Layer 4 of a small transformer language model trained on English Wikipedia (11 layers, counted from 0, width 128).
Take only the direct path to the model's output, skipping the later layers: a vector added to the residual stream pushes a token's score in proportion to its dot product with that token's output vector.

Output vectors of the tokens that the questions are about. A number n stands for n times 0.013.
"ral": 0 -31 -45 -41 -7 -30 -41 -21 -34 8 -16 27 22 -14 0 29 31 24 -37 -5 37 -10 22 19 -5 21 18 52 -13 -26 22 22 6 -46 -7 -17 -6 44 -48 2 -10 -36 -6 -56 -47 25 -4 -50 1 2 -52 -4 29 -18 -12 -4 -7 -9 -10 -33 -17 11 -25 -16 22 47 5 12 -6 7 37 -10 -23 -55 37 41 -31 -23 -53 10 15 19 -18 12 12 4 8 -4 15 -5 -18 34 -2 -5 38 -35 52 16 50 -5 18 77 -4 13 11 -9 -15 6 -15 2 51 -6 10 71 57 -47 -9 -51 26 11 9 -37 28 9 -8 29 -5 21
"pl": -9 -21 -50 28 19 -5 -35 20 -25 26 -22 -2 -19 -46 18 -37 12 20 -8 -4 34 4 -9 19 28 -19 14 44 7 -24 39 12 14 -12 41 36 10 19 -27 45 13 -1 -4 -61 33 18 -3 -25 7 -21 -15 -4 14 29 -29 72 -3 12 -3 73 -28 -5 1 -15 50 -21 -34 34 41 5 0 -32 21 1 -20 -1 19 -1 -24 19 38 1 -45 6 58 -28 -9 8 -24 -18 -17 -6 -50 47 -1 -47 -5 47 -28 -4 -18 21 46 -9 -27 -24 -10 40 -11 16 -52 51 1 18 -24 -4 3 -24 15 -8 -8 11 -34 -41 -36 -25 -28 -5
"ence": 20 24 -23 -30 -17 -16 -19 5 19 -19 25 19 -3 49 -46 -4 -8 -21 -41 -6 42 -13 20 9 40 -29 30 26 -18 6 29 42 17 -14 -30 6 6 -20 -15 17 -1 -9 43 -71 10 -21 -18 -21 0 3 8 12 -27 -18 50 17 4 -15 12 -51 4 -51 -9 -60 45 -10 10 -8 -40 -46 12 -56 -8 -33 23 43 13 6 14 -91 35 -14 26 0 44 56 -54 -19 -21 -22 -36 0 -18 -2 -23 -26 31 -3 23 16 41 -35 27 -10 -11 44 -19 9 30 44 20 -13 24 -25 28 11 -7 65 72 22 10 -6 -4 2 -3 -2 -8 -24
"ure": -5 -14 -40 -39 35 1 -2 -50 -1 -44 26 1 -79 16 57 8 -8 8 10 -1 46 -13 13 -5 10 -55 51 38 -26 65 17 28 10 -41 -36 29 4 11 3 13 -43 -52 -10 46 2 17 -33 -40 4 14 -30 4 -14 -19 7 -31 25 18 21 -29 -2 -5 -4 -55 20 -5 3 2 26 -27 13 -40 12 -16 20 5 2 -13 -11 -20 -1 46 44 -2 15 29 30 -16 33 -5 -16 11 -25 11 2 -6 -39 -10 -25 -6 25 42 6 5 -21 19 17 18 17 2 -6 8 -8 7 9 -46 -9 28 41 -10 26 -41 -8 -17 16 -23 14 22
" and": 26 1 18 -2 -22 -5 13 -9 32 -12 14 4 27 3 -15 -18 -3 5 16 7 1 14 6 -15 16 -8 -34 16 32 -15 12 0 23 -32 3 8 -1 -15 -20 -52 20 22 7 7 -41 25 5 27 -1 -29 11 -2 10 19 27 -16 -24 15 1 20 -19 -43 -6 15 28 -23 18 9 -22 2 -1 11 -16 -31 -29 4 -20 -6 12 11 -15 19 32 -2 -19 -26 3 18 -5 -3 -4 2 24 -23 -3 -10 16 -30 -23 1 -12 8 -3 -19 3 -6 -13 -7 26 -47 -1 13 3 -17 -12 21 9 14 -18 36 -10 2 -8 16 0 20 15 20
"ew": 43 -7 -6 -43 -8 -21 -51 -1 -10 -13 1 2 -36 10 1 -3 27 0 -30 9 4 -4 41 16 24 47 64 7 -15 50 -40 31 -40 49 21 14 -21 -20 -52 -12 21 15 22 24 11 8 -27 -45 1 19 -6 13 28 8 44 48 -51 -12 1 21 12 -17 8 -5 -30 3 -18 -38 1 3 -34 -30 -20 -26 22 -28 -42 13 -19 -33 31 10 36 30 33 -32 -68 -2 10 -10 -23 20 -20 -3 1 -1 11 94 8 -8 -17 13 -12 -21 10 31 22 28 18 -47 49 -75 11 31 -35 -4 29 4 6 18 3 -25 -40 14 13 18 3 -55
"ment": 11 -8 3 28 0 9 -8 -38 1 -44 -9 96 -21 -5 26 -43 -1 -7 16 -9 -7 -67 15 12 -1 0 41 1 -59 16 24 16 49 -14 0 52 -2 43 -15 -28 47 -69 0 -57 -52 39 -4 -22 -1 10 -21 13 -7 13 23 37 -20 0 32 -21 34 -38 -38 -33 35 -12 -3 16 89 -24 -30 17 -34 -14 -43 -11 25 18 -73 11 3 36 25 10 24 8 -67 -81 74 -23 1 -35 0 4 -17 4 23 61 47 40 3 8 34 44 25 -11 -9 33 36 42 -35 -18 -17 -36 6 -20 -11 -38 60 8 -32 -37 4 -18 -49 -26 17 -3
"clud": 24 6 -68 60 21 -8 -85 16 -4 -3 -64 -16 -4 3 -6 25 35 -42 38 -20 84 43 -15 -13 15 2 34 38 -26 6 20 -48 -19 10 22 42 -13 36 -22 -12 5 -4 19 -6 29 -46 -43 -42 -3 15 -33 -9 -51 37 -48 69 20 -38 4 60 12 -23 -34 -33 24 34 -4 29 34 -31 2 -27 -2 -17 -48 -9 -11 -22 -42 -40 34 -20 -3 -7 26 -4 23 38 23 64 46 -1 -44 28 -12 -37 3 -11 -39 9 3 -7 22 -22 -15 28 -32 86 9 22 -4 -43 18 -9 -17 -12 -14 64 19 -27 3 -5 33 -68 23 29 8 -30

Each question shows what one neuron of this layer's MLP adds at an activation of 1. A number n stands for n times 0.016.

n331: 2 -9 -1 -15 -3 22 16 -28 -5 20 7 -6 1 31 6 -12 6 -11 4 -14 8 22 -9 8 -12 10 -5 13 1 19 -10 -12 -45 -29 -26 -19 -21 -5 3 -3 -2 -22 -7 31 28 -12 45 -15 7 19 22 -11 11 42 23 -5 -36 -12 -26 18 48 -26 -3 -25 6 19 -24 -2 -31 -23 10 -19 -10 32 0 -12 21 7 36 -5 2 1 3 33 9 -15 35 -9 21 -9 10 9 10 -16 2 55 -17 -20 14 2 20 2 2 19 -13 -28 20 -8 -17 -8 -23 -5 6 -15 -32 15 -33 -8 28 -2 -32 -24 35 5 -2 10 10 3
Which of these tokens does it push up most? "ure"

n487: 15 -33 -23 21 3 -18 3 11 6 11 12 18 -4 -11 -10 -20 26 -16 -6 16 24 -24 39 17 15 -26 25 -6 -5 -22 3 15 -11 -15 -26 -5 -23 -12 -15 13 -36 -1 -12 0 34 -8 -7 -36 19 28 53 -5 16 -28 14 -29 -5 18 -13 5 -24 -33 -8 2 33 17 -6 17 9 22 -29 12 -9 -18 16 14 -19 10 3 -21 -20 16 -30 3 -2 10 10 -8 20 10 -29 18 55 -17 -2 -1 9 -16 -15 26 -12 21 8 8 -2 13 30 5 -20 -23 6 8 19 37 1 8 -43 -10 -1 -7 -27 -4 7 4 7 -22 7 18
Which three tokens does it push up most, strongest first? "ral", "ure", "ence"

n462: -8 -11 -7 -21 3 0 29 26 18 14 -4 3 -3 -23 -2 -16 -22 14 1 2 23 8 -9 21 3 20 1 -18 -7 9 -6 4 -12 1 -2 14 -41 14 -23 21 -9 54 11 -6 15 12 6 5 -10 -16 -19 -36 16 -10 -14 -12 -9 -5 -28 19 -20 16 20 -3 14 -6 -31 -18 -13 -6 -9 0 1 19 -17 -26 -2 10 11 1 13 24 -2 -18 6 3 8 -30 8 -11 2 -1 -23 29 -1 31 -24 2 1 17 14 36 12 22 -23 12 -12 -2 -13 21 -23 -3 32 0 11 8 12 -15 -15 58 -5 -29 -9 11 1 -17 3 -13
Which of these tokens does it push up most? "pl"

n482: 21 -18 12 11 -29 13 14 4 -11 31 -24 1 3 -37 7 20 -10 -5 -7 15 -42 -52 -3 13 10 -8 27 17 -1 6 -8 -16 -12 -9 -45 -10 -8 2 -11 -12 -9 -6 1 16 -5 5 -11 8 34 -5 -16 18 0 8 -5 -13 -9 -19 -3 13 -10 22 -26 -6 -5 11 7 22 1 -11 -29 10 -3 -20 35 -11 3 -24 -15 13 -19 11 -17 0 -5 -6 7 6 36 9 5 9 31 9 -2 5 6 -4 -5 -2 -3 31 -4 0 -11 -31 27 4 -1 9 13 -25 8 31 -25 5 4 11 9 -1 8 -6 0 -2 17 3 4 -5
Which of these tokens does it push down most? "ence"

n432: -17 11 -20 -11 2 8 -27 -3 20 -1 -9 -65 47 12 21 -15 -5 5 19 10 -2 -19 -24 -13 -14 -12 -20 -4 1 40 1 -21 10 -32 -1 11 13 56 -23 -2 11 -1 -9 -13 -20 5 42 -1 17 -4 7 -1 12 -11 4 -33 -41 -5 8 -35 1 5 -23 -9 -4 -1 -15 -32 -3 -20 37 -37 -4 3 -26 23 11 21 -4 43 7 4 -9 14 13 -17 1 -18 -12 -14 3 19 23 -6 35 -18 21 -6 1 6 18 -13 -16 -12 -35 -1 -10 -11 17 1 8 -4 -9 -7 21 35 35 -10 9 -2 55 17 -18 38 -1 5 20 29
Which of these tokens does it push up most? "ral"

n504: 17 -23 26 44 2 13 -13 40 22 -22 14 4 10 -39 36 19 11 38 24 -6 -8 22 18 26 -14 20 -31 -44 -14 -4 5 -3 17 -7 -4 -23 -3 8 -33 23 4 -11 -5 2 -1 -10 6 11 -22 -14 -5 11 -39 -6 -8 -15 8 -33 23 -1 -15 3 -21 -12 -21 30 -6 13 21 -34 -12 -4 6 39 13 1 -21 -5 -16 10 -19 16 -29 2 -26 3 -25 30 -12 54 2 -26 2 35 13 -11 -4 11 30 -7 -6 -12 -28 -7 -7 -16 -7 -2 29 -11 32 4 -29 17 11 39 -24 -26 31 -29 -9 0 -30 -1 28 7 -30 11
Which of these tokens does it push up most? "clud"

n466: -3 -1 13 -42 16 -7 -30 11 -13 15 -21 4 2 9 9 -8 8 -11 -16 10 16 -32 -3 -24 5 20 0 -10 23 14 4 13 28 -4 -6 -9 10 -6 6 -13 -2 4 6 -9 27 8 16 16 -5 3 -1 -22 25 8 1 -15 -22 -14 20 -18 -7 24 -13 25 -10 24 9 3 23 26 -6 -4 -18 11 32 14 -1 1 -3 23 -18 -37 -4 10 36 -2 -36 -12 -37 -5 23 -3 -29 24 15 6 35 -22 17 -22 4 5 -16 -10 -18 -16 5 -3 2 2 -28 -14 27 0 4 -8 1 -45 -21 -1 -6 -19 -2 14 15 2 17 6
Which three tokens does it push up most, strongest first? "ral", "ew", "pl"

n16: -9 17 14 -6 5 12 -15 -3 -2 12 27 0 -3 -30 0 10 14 -26 -13 -1 -14 -5 -21 9 25 25 -7 -15 14 -9 -18 -12 20 -12 -23 -26 -10 -12 8 -11 7 13 18 21 -45 8 -35 -22 -26 19 17 12 34 -5 23 12 5 23 -19 -9 5 -8 -8 -8 10 -5 -3 23 -1 9 6 20 35 28 9 32 -2 -9 -9 -17 27 -24 -11 -14 5 -1 -2 22 -19 -4 12 -19 -23 7 -14 7 -1 37 5 14 6 20 -11 4 -40 -20 18 -15 11 -18 -6 -15 10 35 5 8 -32 14 -33 -14 36 7 13 -3 -23 -35 8 2
Which of these tokens does it push up most? "ew"

n89: -21 -3 -8 -3 -5 -16 72 3 -3 0 -13 -35 -13 0 -5 -13 18 32 0 -7 22 -12 -11 -29 9 19 -2 10 -2 -1 9 21 8 -13 -8 3 19 10 -11 2 24 4 9 24 -14 4 -9 -16 22 14 11 4 7 -10 3 -6 27 8 1 6 36 -16 43 -8 9 -13 -4 -2 31 -1 -21 -20 -15 15 -7 -20 -2 0 -2 -7 6 -14 9 3 -3 -12 -9 8 20 8 -5 14 17 14 15 0 -14 -15 -7 -16 -10 14 2 3 -4 -8 -2 15 10 -1 7 -13 -35 12 -10 -36 16 -15 0 -8 -14 -26 5 -10 1 -15 -5 4
Which two tokens does it push up most, strongest first? "ure", "ment"

n408: 21 -25 3 -13 -32 -24 -15 -8 5 16 -14 12 -13 0 -10 7 7 -28 26 -13 -11 -17 1 -19 6 -18 -12 -2 29 -8 -8 14 -27 4 39 -16 -10 -23 14 -12 16 -7 11 -10 -1 -14 7 -2 -11 34 -7 -3 27 -1 20 -5 20 5 7 22 -3 24 12 -20 -14 -12 12 32 10 -1 -18 -1 10 -4 24 -20 -40 16 -18 16 -20 17 10 -2 -26 8 -17 -7 15 -5 -27 21 16 -14 -1 1 16 -1 -22 -27 -5 -3 36 0 7 0 -4 47 -16 10 15 9 16 11 -4 -25 10 -18 27 18 -17 8 0 10 20 -7 -7 -17
Which of these tokens does it push up most? "ew"

n342: -13 -28 12 -19 -3 36 -31 -26 35 -8 29 13 -19 6 -25 10 -16 -17 -6 18 -12 -39 37 17 7 7 32 -13 -2 5 16 20 7 8 -5 11 8 15 14 -32 15 14 -14 -13 -5 7 -34 0 13 7 -17 -8 -8 -3 -1 -4 -5 -18 -7 -1 -14 -4 46 -25 -1 -18 -40 6 8 -8 10 -7 38 -16 11 -2 31 0 20 2 0 4 -4 -22 23 -9 9 -12 -12 12 -53 -14 3 -6 -24 37 0 -7 1 16 -20 -2 -34 -2 9 10 -15 15 -33 -7 4 19 -2 -6 6 24 4 10 44 -9 39 1 -14 -3 2 -7 -7 28
Which three tokens does it push up most, strongest first? "ence", "ure", "ment"

n350: -17 24 -10 24 -17 2 -7 7 -45 -1 20 1 22 -16 3 10 15 11 20 2 14 -3 23 -6 -41 -5 12 -3 0 -32 -11 -21 -24 -7 -20 1 -4 14 -4 -22 8 31 13 9 -32 35 16 17 20 16 8 -5 22 -22 -12 54 -1 -6 7 -15 51 -36 -16 1 -10 14 2 33 2 -13 20 42 62 19 -15 8 -16 12 20 10 -9 -29 28 -9 -1 -18 14 23 -38 -22 10 -23 -39 -17 -17 33 5 2 8 -16 27 -37 -4 2 2 3 20 -9 -12 -28 -5 -27 23 4 -25 9 14 16 -6 -55 -10 -10 15 -35 -15 15 8 1
Which of these tokens does it push down most? "ure"

n396: -31 -11 -12 3 14 16 0 4 29 9 -20 3 17 -11 17 27 -4 9 -24 19 -20 -1 2 8 -18 0 -10 0 16 7 6 20 8 0 -25 4 23 9 30 1 10 -15 -17 5 -23 -1 -20 -18 22 -17 17 6 -21 -1 -23 -21 -13 -15 -22 4 22 -10 -7 -11 19 19 -10 10 5 33 9 7 0 4 -20 15 18 13 13 16 0 11 -15 10 -14 -2 6 -5 -9 3 -19 -19 -8 -14 -8 22 -23 -4 5 -5 -5 -24 5 -4 -19 8 6 2 -7 -1 0 12 11 -4 -4 15 15 -9 1 -6 -1 14 -11 27 -9 7 -12 -23
Which of these tokens does it push down most? "ew"